Layer 11 of a small transformer language model trained on English Wikipedia (16 layers, counted from 0, width 64).
A neuron's activation on a vector x is GELU(weights . x + bias), where the dot is the dot product.

Input weights of the MLP neurons that the questions are about. A number n stands for n times 0.0064.
n2 (bias -0.008): 13 -31 -18 15 -25 -13 -3 23 4 12 46 -6 31 -1 -14 -19 46 52 -6 -12 -26 17 8 11 5 -20 -14 -11 -17 9 20 -30 3 -3 9 -1 3 37 -23 -28 13 -12 -41 -9 19 -7 5 -29 -20 -2 21 -22 -7 -12 -3 -6 10 11 1 -61 6 8 10 -24
n8 (bias -0.073): 8 -2 -3 82 -9 -24 49 10 3 -9 -7 0 16 -17 -13 -4 -35 -34 -29 -43 16 -42 -16 -11 5 -15 13 39 -7 -21 23 -14 -42 -44 8 -36 29 33 -10 39 22 23 -20 -48 7 13 -13 -31 -23 -1 -42 38 30 -28 24 7 12 -24 2 31 36 19 7 15
n22 (bias -0.008): 30 -14 -20 32 24 26 18 45 -1 12 -17 18 6 -12 1 11 4 19 39 7 -19 -6 3 -34 -6 -7 12 37 -36 3 48 -7 -5 -40 -6 13 -34 -7 -14 -9 -7 0 -16 17 -26 12 0 9 -17 -10 0 1 18 8 -2 -11 22 22 -18 -16 -27 -24 -1 -3
n30 (bias -0.016): -4 15 0 4 -41 -29 -10 -10 18 -4 -16 10 27 3 18 -1 43 -34 -15 -29 -42 -26 -17 13 22 2 20 1 19 13 -9 13 7 6 -27 -3 -36 -9 12 -21 1 -11 -42 2 2 16 -36 -6 -40 25 4 3 32 22 -5 -33 2 -28 -22 17 20 -11 7 -15
n41 (bias 0.051): -13 -4 -11 -2 11 34 1 6 -1 -22 5 -31 -2 -2 17 39 33 -11 20 8 -1 -74 30 19 -1 11 7 15 20 3 19 13 12 -15 -8 12 7 0 -13 -4 -9 -14 20 -9 22 -23 22 -27 -28 17 9 -13 24 -4 -35 5 -3 -8 -12 51 -7 9 -7 -35
n46 (bias 0.016): -10 9 13 45 -34 22 -16 0 12 -10 -47 -24 23 -40 -24 1 12 -15 16 39 -20 -39 29 1 -35 -5 23 38 5 40 22 23 -17 -28 4 -45 -55 4 5 0 4 0 -3 12 26 3 36 -75 -20 -14 -10 8 22 9 4 -17 -2 -1 13 1 35 2 -63 1
n51 (bias -0.047): 43 -16 -6 -15 -13 -15 46 -31 14 -36 22 -27 17 3 -4 17 -9 -2 -15 -18 -20 -8 -26 17 -3 53 48 -42 28 14 -21 -3 -29 -9 9 13 -27 -3 -40 -12 7 -37 0 -14 -19 29 6 -40 -17 41 17 -15 2 -5 6 12 39 14 31 -10 74 15 -43 -13
n64 (bias -0.053): 12 2 -9 25 1 -56 5 17 10 -25 46 8 15 20 15 -25 9 53 -32 -39 -4 -59 0 26 5 16 22 5 -9 9 0 1 4 32 -8 -7 35 -9 -32 40 -7 6 45 -60 -61 18 -3 1 -15 21 -32 11 -4 9 -23 -24 9 24 -14 -20 0 -5 28 27
n66 (bias -0.037): 3 -40 -6 8 -8 31 40 52 24 -2 -5 3 -46 8 13 -67 -14 -46 5 -24 10 -1 35 24 -1 31 -4 1 -48 -24 55 8 5 -1 -17 22 14 -5 -29 16 9 -3 0 18 -6 -1 6 2 -22 12 -29 26 -14 -10 -46 1 -4 11 -5 7 -22 -54 -24 -2
n89 (bias -0.053): 27 -32 -2 13 -3 -39 41 -10 22 24 -5 -8 10 4 -10 10 -13 50 -4 -31 -56 -9 -6 20 0 -1 4 -36 -21 -17 26 8 -2 44 -72 22 -34 -17 10 23 -6 4 -3 1 -19 50 -48 -37 -62 -5 2 6 -5 20 -3 20 15 28 -35 14 14 -24 12 20
n107 (bias -0.121): 58 7 58 1 27 -48 21 -22 21 16 3 8 3 -10 -9 9 -29 -14 -9 -27 5 -18 57 0 -19 -9 2 2 -6 -20 1 1 -9 -8 -44 -11 5 14 -54 1 -13 4 6 -20 -14 1 -51 2 -61 1 7 3 15 22 42 -2 46 -41 16 -20 94 3 -7 -1
n113 (bias -0.062): 17 -18 -8 61 -25 -33 1 -31 7 -3 41 1 14 -33 -31 -15 -20 20 -3 47 9 -13 -11 5 -11 -23 30 27 -30 7 -8 4 -1 2 27 32 -30 -13 -2 3 34 18 27 -16 2 -7 0 -4 -28 21 27 24 29 14 1 21 18 17 -72 -13 6 1 -26 10
n115 (bias -0.080): -16 -46 -7 -3 -36 24 -9 -2 -7 49 18 -18 -10 35 26 3 30 -1 15 31 -37 -2 3 2 7 26 34 -1 30 -11 -26 2 -29 -8 16 -29 -7 -37 -16 0 -24 -23 -13 -25 12 39 24 -12 -22 50 -40 -16 22 12 1 19 -30 12 20 23 3 -24 -26 -28
n119 (bias -0.068): 16 -22 8 -16 -42 -31 36 -12 -3 42 33 -10 12 8 8 16 15 -2 28 29 -55 -7 -1 11 -15 18 36 -3 -28 56 24 5 -5 10 -27 -31 -18 -19 11 42 3 31 46 -23 -33 22 -33 33 -70 -6 -10 11 9 -24 57 -59 1 -33 -20 59 -15 -22 -37 -23
n125 (bias 0.019): 0 -13 -12 -5 -3 2 23 7 -7 9 17 20 -21 -7 7 25 11 19 41 -16 -29 -15 35 -39 -8 -20 27 6 5 31 -16 -13 7 -66 -44 -27 -16 91 14 37 14 7 12 -22 -28 4 -8 -44 14 11 16 29 10 -31 -10 -31 -35 12 -23 25 22 3 -3 -22
n127 (bias -0.068): -4 5 -28 66 -52 -66 8 -15 2 1 -5 25 41 35 -41 -28 20 -33 -22 -20 -32 -17 0 45 5 -9 1 6 40 -43 8 -9 -29 -8 3 -34 -55 17 -15 -4 22 10 -9 -19 2 16 -25 -17 -37 -3 12 12 41 17 6 24 31 2 -9 56 23 -2 10 9
n134 (bias -0.008): 8 -25 9 12 21 -17 17 7 -13 -21 -3 -16 -14 -39 -38 -33 -2 16 -4 6 15 -13 36 -25 13 22 -3 2 4 -9 -40 25 7 -6 -57 14 -12 11 -13 -25 -5 4 -10 1 9 7 24 12 -1 49 -39 44 -27 44 -21 16 2 20 15 72 14 -69 4 8
n151 (bias -0.015): -6 18 0 -16 -5 -9 26 -25 59 21 -8 -36 15 -15 6 31 -2 -10 15 5 -24 -25 17 1 -1 -10 -19 1 -14 39 39 18 -32 -17 -3 19 -41 4 -39 -8 12 17 13 -20 1 19 -17 -22 -29 12 35 15 28 35 4 -27 2 32 -19 33 -7 -3 -23 19
n155 (bias -0.001): 43 -20 1 -10 -37 -13 44 1 -35 8 -1 -31 21 31 15 15 -1 16 8 23 -17 13 -4 -2 -1 33 39 11 15 13 -37 -6 7 -17 8 0 -4 -20 -12 0 13 2 22 -38 -22 32 -3 -11 -45 -21 -5 3 2 -24 28 -10 -6 -21 -49 -14 37 10 -3 -4
n158 (bias 0.064): 35 1 7 -15 7 10 -23 26 4 15 22 13 16 34 -21 -33 -33 29 12 15 3 12 -18 -4 2 -15 -5 -16 34 -13 31 -9 20 8 -10 6 -2 -38 -9 -8 6 -29 27 -6 -29 -17 7 -9 -6 41 -19 52 5 -16 10 36 20 17 -15 1 8 2 12 -35
n165 (bias -0.016): 26 -5 24 12 -23 -40 35 11 31 22 -48 -8 -8 -22 -4 -39 9 15 1 26 12 -2 5 -22 -1 63 -10 10 24 -36 -45 -65 -19 -2 -36 21 -20 -38 -3 56 -21 14 10 -69 33 11 25 8 7 29 -15 -18 12 9 18 -10 45 30 0 10 28 -69 -10 13
n166 (bias -0.096): 16 -3 33 -13 4 13 4 -1 22 -13 -30 19 16 50 -22 34 -4 3 -14 -24 10 -34 14 12 -15 -4 -9 -37 -27 -33 -4 0 23 -2 9 -17 -58 23 1 -18 -12 -17 -20 10 15 1 4 12 11 -24 -44 3 -16 -14 59 4 16 21 -17 -1 36 -8 0 8
n167 (bias -0.048): -31 -26 -11 51 -48 -42 21 4 3 -12 18 -3 42 7 21 1 6 37 0 -60 10 -36 -24 24 -43 25 8 -11 10 -10 -23 23 21 -20 -62 5 -69 16 -49 13 6 26 -16 -13 23 -16 6 18 -5 -22 -21 26 35 46 35 -31 16 77 9 35 35 -34 17 -3
n177 (bias -0.079): -8 -29 -18 16 -40 8 49 -6 -26 -3 62 3 19 -29 -27 -37 -22 6 -9 -17 -40 -6 -13 50 -1 -9 78 -28 -20 -20 45 -14 26 23 20 -5 1 -30 -2 8 44 30 3 16 -17 71 17 12 -41 22 21 66 42 -10 -3 47 -16 -22 -61 3 -22 -31 -29 -1
n191 (bias -0.013): -6 -40 31 42 -4 19 -5 14 20 3 -10 -34 6 -14 7 9 46 8 8 -10 -3 -3 7 12 -8 27 -21 16 34 -46 29 7 -8 -70 8 -5 -17 -38 -8 -2 -3 11 -20 17 26 22 10 -60 -54 -12 15 -26 -9 18 -13 30 36 -25 5 5 -7 -14 -54 -2
n206 (bias 0.004): 22 -17 -24 7 -13 -25 -11 13 -28 9 35 -42 -1 -22 31 7 28 5 22 -1 1 2 6 4 10 44 22 14 -36 2 -18 2 60 10 -5 -6 0 -29 -44 19 7 18 -5 -24 -36 -2 -16 15 -19 40 -10 -27 -8 -9 11 -20 -5 -1 -11 12 18 -9 15 -47
n210 (bias 0.066): -10 -3 13 -30 -8 -8 26 29 9 -8 7 12 30 13 -16 -9 16 10 -1 7 20 35 -26 2 -19 8 -4 -14 -3 18 -26 1 27 -7 -5 -18 -4 4 -41 -6 -8 -21 -20 -7 -6 12 -9 3 -5 -10 -20 21 -24 -10 11 28 46 -20 -18 -17 38 -8 -29 8
n219 (bias -0.017): 21 -11 3 -10 10 -2 54 -17 -52 -25 39 3 -9 32 -12 -21 -12 -39 -18 18 -35 21 38 42 2 54 5 -23 -23 -24 -13 -6 -15 15 -15 -18 -21 -13 0 -10 -8 -36 -28 12 16 30 26 33 -57 -4 -28 -7 -12 -1 -28 17 -23 36 -15 36 -10 1 -5 -31
n228 (bias -0.018): 30 -4 26 -3 30 10 -1 15 -18 28 -28 -41 8 -31 -9 15 26 -7 41 -36 32 9 35 -10 7 -7 40 -23 -19 -8 -26 -8 3 -24 -18 -34 1 11 -14 -24 12 35 -20 -34 12 -18 -13 -12 -16 -1 35 -5 15 17 9 -9 28 15 -50 -10 -27 13 8 -13
n232 (bias -0.040): -14 4 -3 -13 -7 69 56 14 2 -11 6 -43 8 -18 5 -8 -15 -16 15 36 22 2 -6 14 22 16 19 18 -31 -56 46 2 21 -27 -9 -19 29 -26 6 -8 32 -44 -31 -33 -24 21 -10 -14 -2 10 -16 -7 -17 9 56 15 23 -41 26 46 1 -53 13 -33
n237 (bias 0.022): 28 -21 -8 -7 -30 70 21 -9 32 -6 -17 -3 15 -10 29 21 -6 11 4 -21 17 -41 10 -22 2 45 -11 -29 -12 3 11 -5 -36 28 -4 -2 -7 28 4 -12 -19 -14 -7 -28 -2 7 3 -34 -27 9 -31 -5 31 52 4 4 14 -4 27 -27 8 3 -33 -3
n248 (bias -0.024): 20 -2 23 19 -25 4 9 43 -16 40 -10 2 -28 -48 -48 8 -3 49 -17 -9 -15 -17 42 -23 -80 5 -32 30 6 1 52 -33 20 -2 -20 -17 4 26 -5 43 -20 14 20 -8 -8 -23 -17 -12 35 30 -20 52 -22 -42 2 52 -15 -26 -25 30 4 -43 6 -18

Each question shows a token from some text and the vector x that enters the MLP there. A number n stands for n times 0.075.

" public": -8 31 -28 5 4 -6 -7 -26 3 -12 -25 11 -23 -2 15 35 -8 2 -13 -14 -3 66 6 23 18 -10 -9 14 -8 26 -2 1 -8 -3 0 26 -16 7 5 -17 -14 -7 -20 6 15 21 -5 -5 0 -29 8 -29 4 -5 -7 -15 -7 18 -4 14 -20 10 9 18
The most active neuron and its activation: n151, at about 1.7

" to": -21 22 -24 -17 -14 0 3 -19 -9 0 8 3 -4 -26 0 2 4 12 1 2 15 86 -13 7 11 2 22 7 -11 0 5 5 -3 1 7 5 12 -2 47 -1 -7 6 -6 18 0 0 -6 -13 -11 -27 0 -8 -8 -24 -6 3 -1 -2 2 -15 -11 -2 -15 7
The most active neuron and its activation: n177, at about 1.2

"-": -28 23 -3 -44 -18 -12 13 -14 2 1 -7 -3 -13 10 27 -1 -8 -15 9 -3 39 66 -22 4 15 11 -5 25 -9 -14 -3 23 -1 -5 12 18 5 8 25 -7 -8 16 -7 2 4 -10 -7 -3 1 -29 9 -14 -12 -31 15 6 -3 -23 21 1 -7 -3 -21 6
Which two neurons fire most, strongest first? n232, n210

"ist": 15 15 -13 10 0 -22 -35 -15 -6 7 -33 5 -2 -9 -5 -8 13 0 -43 1 15 53 -25 -25 19 -24 -12 16 -4 11 -2 -14 3 -14 22 11 16 -14 14 -13 -22 13 -17 5 -3 -39 1 13 -14 7 2 -21 17 -15 6 -5 28 -10 15 27 2 34 22 26
The neuron with the highest activation: n8

"ions": -1 12 -21 22 -16 -13 -43 -6 -14 -22 -7 -7 -7 20 4 2 11 22 -19 -4 2 52 -16 -6 36 -23 6 6 5 1 6 18 -5 -9 25 41 9 -11 8 0 -15 -1 7 -13 -3 -5 2 -3 27 -7 6 -30 2 -19 -14 -33 -16 11 -16 10 -27 30 17 24
The neuron with the highest activation: n64

" ro": 24 35 -4 -5 8 -35 -41 -22 1 -18 19 9 -8 -16 11 24 -12 16 -34 -4 16 34 -20 4 -6 -5 -37 -9 10 -14 8 -5 10 8 9 11 11 41 -1 -28 -21 -6 3 3 7 -41 -13 14 -7 -18 15 -11 -17 -8 -4 16 16 -11 36 -1 7 13 -3 21
Which three neurons fire most, strongest first? n107, n2, n210

"a": -5 26 -2 12 1 -1 -56 0 -5 -36 -25 -17 -34 4 20 -10 32 37 -6 -3 -7 20 -13 -14 -1 -1 -32 -3 21 1 12 35 -4 -4 19 25 17 -12 18 -27 -19 0 2 33 20 -6 22 4 15 10 1 -18 -7 -7 0 -17 -21 -14 15 13 -35 5 6 -1
The most active neuron and its activation: n191, at about 1.5

" initially": -15 29 -21 1 -3 -11 -29 -8 -9 -12 -22 18 -8 0 24 16 -6 4 2 -17 -7 51 -39 8 11 8 16 9 20 33 12 12 -20 -3 6 29 -15 -20 17 3 -14 -17 11 11 28 0 11 -10 -1 -19 21 7 -31 -13 -2 -19 -17 16 -19 -4 -20 1 12 -4
The neuron with the highest activation: n30

".": -2 24 -27 -26 -8 -9 -19 -20 -1 -4 20 7 -10 -17 3 18 -1 6 8 0 22 73 3 -18 -7 10 20 17 -17 -4 1 21 13 -2 -8 25 12 -11 37 -2 -35 1 -13 8 9 -25 -16 -6 0 -6 0 -23 -11 -37 8 12 3 4 5 1 -8 3 16 -18
The most active neuron and its activation: n206, at about 1.7

"tr": -24 16 -39 -2 -2 -4 -41 -32 6 15 -13 22 6 0 9 14 12 2 -23 -19 -9 29 -29 -20 -8 -13 -47 13 -1 33 14 12 -14 15 14 13 -5 19 17 3 -8 -16 -15 7 17 6 -21 -18 3 18 3 -13 -18 -12 -4 10 8 2 58 7 7 11 5 22
Which two neurons fire most, strongest first? n2, n30

" can": -5 39 -37 -6 1 -23 -9 -20 -26 9 -24 8 19 -1 10 3 -10 3 -22 -21 5 56 -25 7 20 -7 -19 -5 11 15 20 15 -18 -10 23 8 -6 -8 2 -3 23 1 -4 9 15 -15 3 5 -14 -8 1 -4 -20 -35 -10 4 8 23 3 -6 8 22 -20 35
The most active neuron and its activation: n127, at about 1.1

"urs": 15 9 -40 6 -3 -17 -45 -2 -14 -24 6 -2 -34 -8 -17 4 -1 4 -46 -27 -13 30 -21 9 -2 -17 -23 -5 17 12 6 8 -15 22 2 37 5 -11 11 -5 5 10 -6 17 13 13 10 14 25 1 6 -10 9 0 6 -26 -5 -19 15 0 -4 35 26 54
Which two neurons fire most, strongest first? n64, n30

"é": 11 11 -15 3 29 -4 -53 -4 -1 -6 -15 1 -34 8 6 17 12 27 -9 -6 12 30 -37 3 13 -3 -39 12 10 -9 11 -1 6 3 -2 20 13 -14 11 -2 -11 18 -17 7 -5 -24 -26 0 -26 -15 8 -51 32 -12 -7 7 2 -10 26 4 -14 32 32 27
The neuron with the highest activation: n191

" recognized": 7 14 -29 -8 -19 -11 -15 -13 -12 -4 8 13 -25 -20 1 16 5 0 1 -5 -7 74 -5 8 18 -5 12 18 -7 24 10 23 -21 16 6 23 23 -12 28 4 -23 0 7 7 11 -6 -10 -20 -8 -19 5 -29 2 -22 6 -10 11 2 -24 -3 -10 2 -8 0
The neuron with the highest activation: n119

" Bet": 0 24 -46 15 -5 12 -30 -10 -38 -2 -4 41 5 14 -18 20 -1 -4 -47 -20 6 27 -20 -18 18 -21 1 11 7 -15 -2 -3 5 9 17 -14 5 8 29 9 -30 -7 20 12 15 -37 7 9 9 -15 -3 13 5 -26 -9 23 10 -17 -15 3 -17 18 23 17
The most active neuron and its activation: n127, at about 1.4

"IV": -18 15 -27 0 32 -1 -53 -18 -14 -3 -21 3 -36 6 30 18 1 -1 1 -15 28 32 -19 36 8 -12 17 7 -28 11 7 8 11 -9 -15 48 15 -20 29 10 -19 17 -3 10 -13 -39 0 9 4 6 -9 -25 -12 -5 -12 -17 -20 6 16 -8 -14 26 33 17
The neuron with the highest activation: n206

" e": -9 19 -11 -25 16 1 -70 -19 0 -16 4 -7 -7 11 30 46 7 26 16 -3 -8 37 -6 18 -4 7 0 -9 13 3 18 33 -10 -5 0 13 -7 6 21 -22 -21 -9 -6 15 12 1 -3 7 -17 -11 1 -31 -16 -29 -21 7 -6 19 11 -12 -1 24 -5 -11
Which three neurons fire most, strongest first? n41, n191, n2

"B": -30 34 -32 -11 4 7 -63 -23 -6 -19 -9 -5 -10 8 17 5 6 2 -10 1 3 22 17 11 25 4 3 -15 -4 -6 0 12 18 -3 8 4 8 -15 66 -5 -11 -12 32 7 13 -23 -19 -10 16 0 3 -2 -24 -12 -6 36 -22 -2 9 13 -32 18 -7 4
The neuron with the highest activation: n41

"ont": -30 14 -26 -10 32 3 -61 -5 -14 -17 -14 4 -6 0 24 6 22 10 -32 10 27 11 -13 24 19 -39 -40 35 14 -13 11 -12 -5 6 25 26 7 -6 4 3 -5 18 -38 0 9 -9 8 13 3 -14 5 -21 24 -30 0 -12 -11 -5 7 15 5 14 31 -13
Which two neurons fire most, strongest first? n41, n2

" a": -6 20 -16 -10 3 -12 -30 -12 -3 6 -9 7 -6 4 5 27 5 16 -10 7 4 80 -28 -6 0 8 16 13 -8 13 2 1 -4 -4 7 -16 3 -4 40 -1 -7 -4 6 -1 13 -2 -7 -7 -13 -28 4 -20 -20 -24 -4 -12 -1 -5 29 6 -15 4 -11 3
The neuron with the highest activation: n119

" president": -5 28 -22 23 -8 2 -22 5 -24 -4 -11 -3 -9 -18 30 19 -1 17 -4 -19 11 54 -6 -9 26 1 19 12 -9 5 -17 11 -2 13 5 49 8 -21 6 -4 -31 26 -4 -8 10 -23 -3 1 2 -12 5 -39 -11 -29 -3 -31 14 20 -12 7 0 -11 6 -5
The neuron with the highest activation: n206

" personal": -13 27 -25 -10 4 3 -14 -20 2 -20 -4 3 -17 -8 23 38 0 15 -4 -3 2 78 -13 6 5 -10 9 9 -9 12 2 18 -2 6 -1 10 -2 7 8 -20 -16 -12 -23 2 11 4 -17 -23 -3 -31 10 -20 3 -7 1 -1 5 -3 10 14 -8 -9 6 15
Which two neurons fire most, strongest first? n210, n232

" Parliament": -25 43 -24 -1 0 -3 -24 -3 -5 4 -38 19 -13 -8 19 10 29 -23 -7 -21 9 24 -8 -5 12 6 0 -10 -26 10 -20 13 -16 -13 25 58 15 -23 16 8 -22 23 -2 -9 -3 16 14 18 42 -29 -7 -22 -1 -12 -7 -18 -2 11 -1 4 -9 20 -4 17
The neuron with the highest activation: n165

" was": 3 11 -23 10 -13 0 -26 -10 -15 -2 -2 13 -2 -17 12 6 -5 -2 -15 -12 14 74 -49 0 0 11 18 16 -1 6 5 1 -17 -1 4 25 15 -3 30 3 -29 -4 0 1 9 20 -13 7 2 -12 17 9 -33 -23 -4 -7 -2 4 4 -11 -2 9 -19 6
Which two neurons fire most, strongest first? n210, n155

" diss": -15 19 -27 -5 -11 -46 3 -14 4 -10 -16 25 -19 -8 12 39 19 23 -35 -13 -2 3 -50 2 -11 8 -2 3 26 27 1 10 -15 8 27 26 -13 26 27 7 -12 10 -25 2 0 18 -5 -6 7 -16 -10 -23 -10 -11 -3 2 -27 1 41 12 -2 11 8 23
The most active neuron and its activation: n30, at about 1.5

" the": -17 8 -15 -24 -8 -3 -12 -17 -6 -7 -7 8 -4 -8 4 14 11 9 -5 -2 13 89 -18 1 1 -5 15 4 -5 2 2 9 14 1 3 6 10 15 25 -3 -1 4 -3 14 14 3 -5 -23 1 -37 5 -15 -14 -19 -8 -8 7 4 2 -2 -7 1 -15 -4
The neuron with the highest activation: n210

" its": -9 23 -13 -19 -9 -3 -10 -9 -12 -9 -18 5 -11 0 3 18 -2 11 1 -5 1 84 -24 2 -6 7 19 13 -11 11 -7 2 5 -1 5 12 3 13 23 -8 -2 -10 0 12 10 -9 -10 -10 -5 -36 16 -15 -23 -16 1 0 21 9 -1 -5 -10 5 -5 -3
The neuron with the highest activation: n210

" Cab": -2 25 -27 -11 27 -9 -7 -24 -14 9 -13 30 21 -15 32 18 4 -24 -43 -16 13 21 -10 0 -9 -12 -30 0 1 -31 -11 30 1 6 24 19 2 15 10 -3 -8 12 4 9 -9 -50 -15 -5 33 -25 11 -27 7 -19 -10 16 3 -11 24 0 25 3 27 -1
Which two neurons fire most, strongest first? n166, n107

" Preceded": 30 36 -14 -18 -26 -19 -6 15 -16 8 -3 11 -2 -14 0 27 1 -20 6 -8 2 26 -29 5 22 -21 4 3 -4 31 12 7 -38 10 2 18 11 -10 39 2 -55 23 2 7 0 -9 -16 15 2 -17 18 -4 -18 -21 4 14 -10 -10 3 -9 -11 19 -22 22
The most active neuron and its activation: n119, at about 1.7

" Gust": 3 20 -26 14 -3 14 -3 -8 -11 12 -11 -3 10 -10 19 19 6 8 -33 -21 -3 28 -33 3 -7 -8 -25 -4 -4 -16 -1 34 -5 8 0 37 -15 15 38 1 -50 16 -10 35 -11 -61 -19 10 29 -15 1 5 -21 -14 10 9 -20 1 14 11 -1 14 29 -4
The most active neuron and its activation: n248, at about 1.3

" action": -3 19 -18 22 16 -8 -20 -12 -4 -13 -4 3 -18 -1 4 4 -8 11 1 -24 -6 54 -2 1 17 -11 -9 -5 -3 -11 19 23 -10 3 12 47 6 -10 7 -9 -11 8 4 2 -5 -4 13 -6 5 -33 5 -31 21 -39 -26 -30 4 26 -10 15 -24 28 4 25
The neuron with the highest activation: n22

"\n": -17 31 -27 -31 -7 9 25 -24 -16 -10 12 6 7 -33 -13 23 12 -8 -1 8 19 55 -10 3 7 8 17 13 -13 -5 12 15 3 3 6 23 11 -7 52 6 -12 -12 -16 15 2 -1 -16 -32 -3 -4 -2 -25 -7 -25 -4 6 7 -10 6 4 -28 19 -9 -2
Which two neurons fire most, strongest first? n232, n219

" reg": -24 26 -23 -16 -15 -17 -17 -17 -13 -15 -8 14 -11 -15 7 36 4 27 -44 -19 -6 35 -26 -15 -21 -11 25 9 -1 -1 1 -33 11 10 26 10 11 3 21 -10 -35 15 9 -7 -8 -11 17 8 16 12 1 -7 7 -11 -17 -1 11 -5 52 21 9 3 16 -6
Which two neurons fire most, strongest first? n248, n51

" Comm": -17 19 -39 -11 6 -9 8 -20 -10 -19 -17 11 0 -2 36 33 21 -4 -34 -12 4 4 -41 17 15 -26 -15 -11 1 -21 5 15 2 -14 51 10 7 8 -5 -1 -32 13 -27 7 -11 -15 -3 11 26 9 2 -13 -9 -10 4 14 -15 0 50 20 -15 3 23 24
The neuron with the highest activation: n166

"im": -45 9 -26 2 -3 -4 -65 -9 -1 -16 7 0 7 -12 25 -3 4 6 -26 -8 10 33 -7 -1 -13 -25 -20 27 -19 10 -5 29 12 13 8 38 7 -7 37 -5 -20 15 -14 -5 4 0 -3 -6 -11 32 3 -30 4 -32 -12 -9 20 3 28 17 -1 15 22 17
The neuron with the highest activation: n30

"the": 2 11 -14 -28 5 -15 -13 -16 1 -25 6 21 -12 15 7 14 3 -5 -7 -5 10 69 -13 -9 10 11 -2 6 -21 1 -9 10 18 8 23 2 7 26 39 -11 -10 4 7 13 25 -20 -4 -18 3 -33 4 -19 -9 -13 -9 -7 11 -16 -23 -7 5 -5 -19 -2
The most active neuron and its activation: n210, at about 1.5

" inter": -8 24 -27 -34 4 -18 -13 -26 10 -18 -1 6 -18 -7 14 26 -2 22 -11 -5 -3 36 -2 -14 4 -11 -4 5 -13 3 21 9 -14 29 28 -6 -5 2 53 -15 -24 0 8 10 2 24 -23 -20 -25 -15 9 -23 23 -21 -11 14 11 1 21 16 2 -11 -11 20
Which three neurons fire most, strongest first? n89, n151, n237

" House": 4 24 -24 -5 19 -16 -39 -4 -7 -29 1 10 -29 3 17 4 19 9 -20 -1 25 35 -12 1 28 -25 2 2 -6 -22 3 2 -7 -3 33 44 2 -2 1 8 -6 6 -31 -11 0 -26 4 21 23 -6 3 -31 -4 -13 17 -46 -10 16 9 14 -17 39 12 -12
Which two neurons fire most, strongest first? n206, n2

" –": -9 25 -26 -17 -15 0 16 -19 -15 -4 0 5 4 -21 -2 4 8 -2 -1 0 20 81 -6 -1 -2 15 25 22 -19 -3 8 17 -7 1 -2 19 9 1 28 6 -12 -5 -17 12 7 -1 -12 -15 -4 -17 -1 -17 -17 -38 4 3 3 -1 13 -1 -15 10 -19 4
The neuron with the highest activation: n232

" activities": 12 29 -32 9 -5 -9 -23 -11 -27 -25 4 5 -4 9 13 9 -11 11 -7 -36 6 46 -17 5 17 -17 29 11 5 4 -2 20 -1 6 9 43 11 -18 6 -4 -7 2 16 -11 -9 -3 8 -8 16 -19 20 -25 -12 -20 -15 -18 0 27 -4 -10 -35 10 18 22
The neuron with the highest activation: n64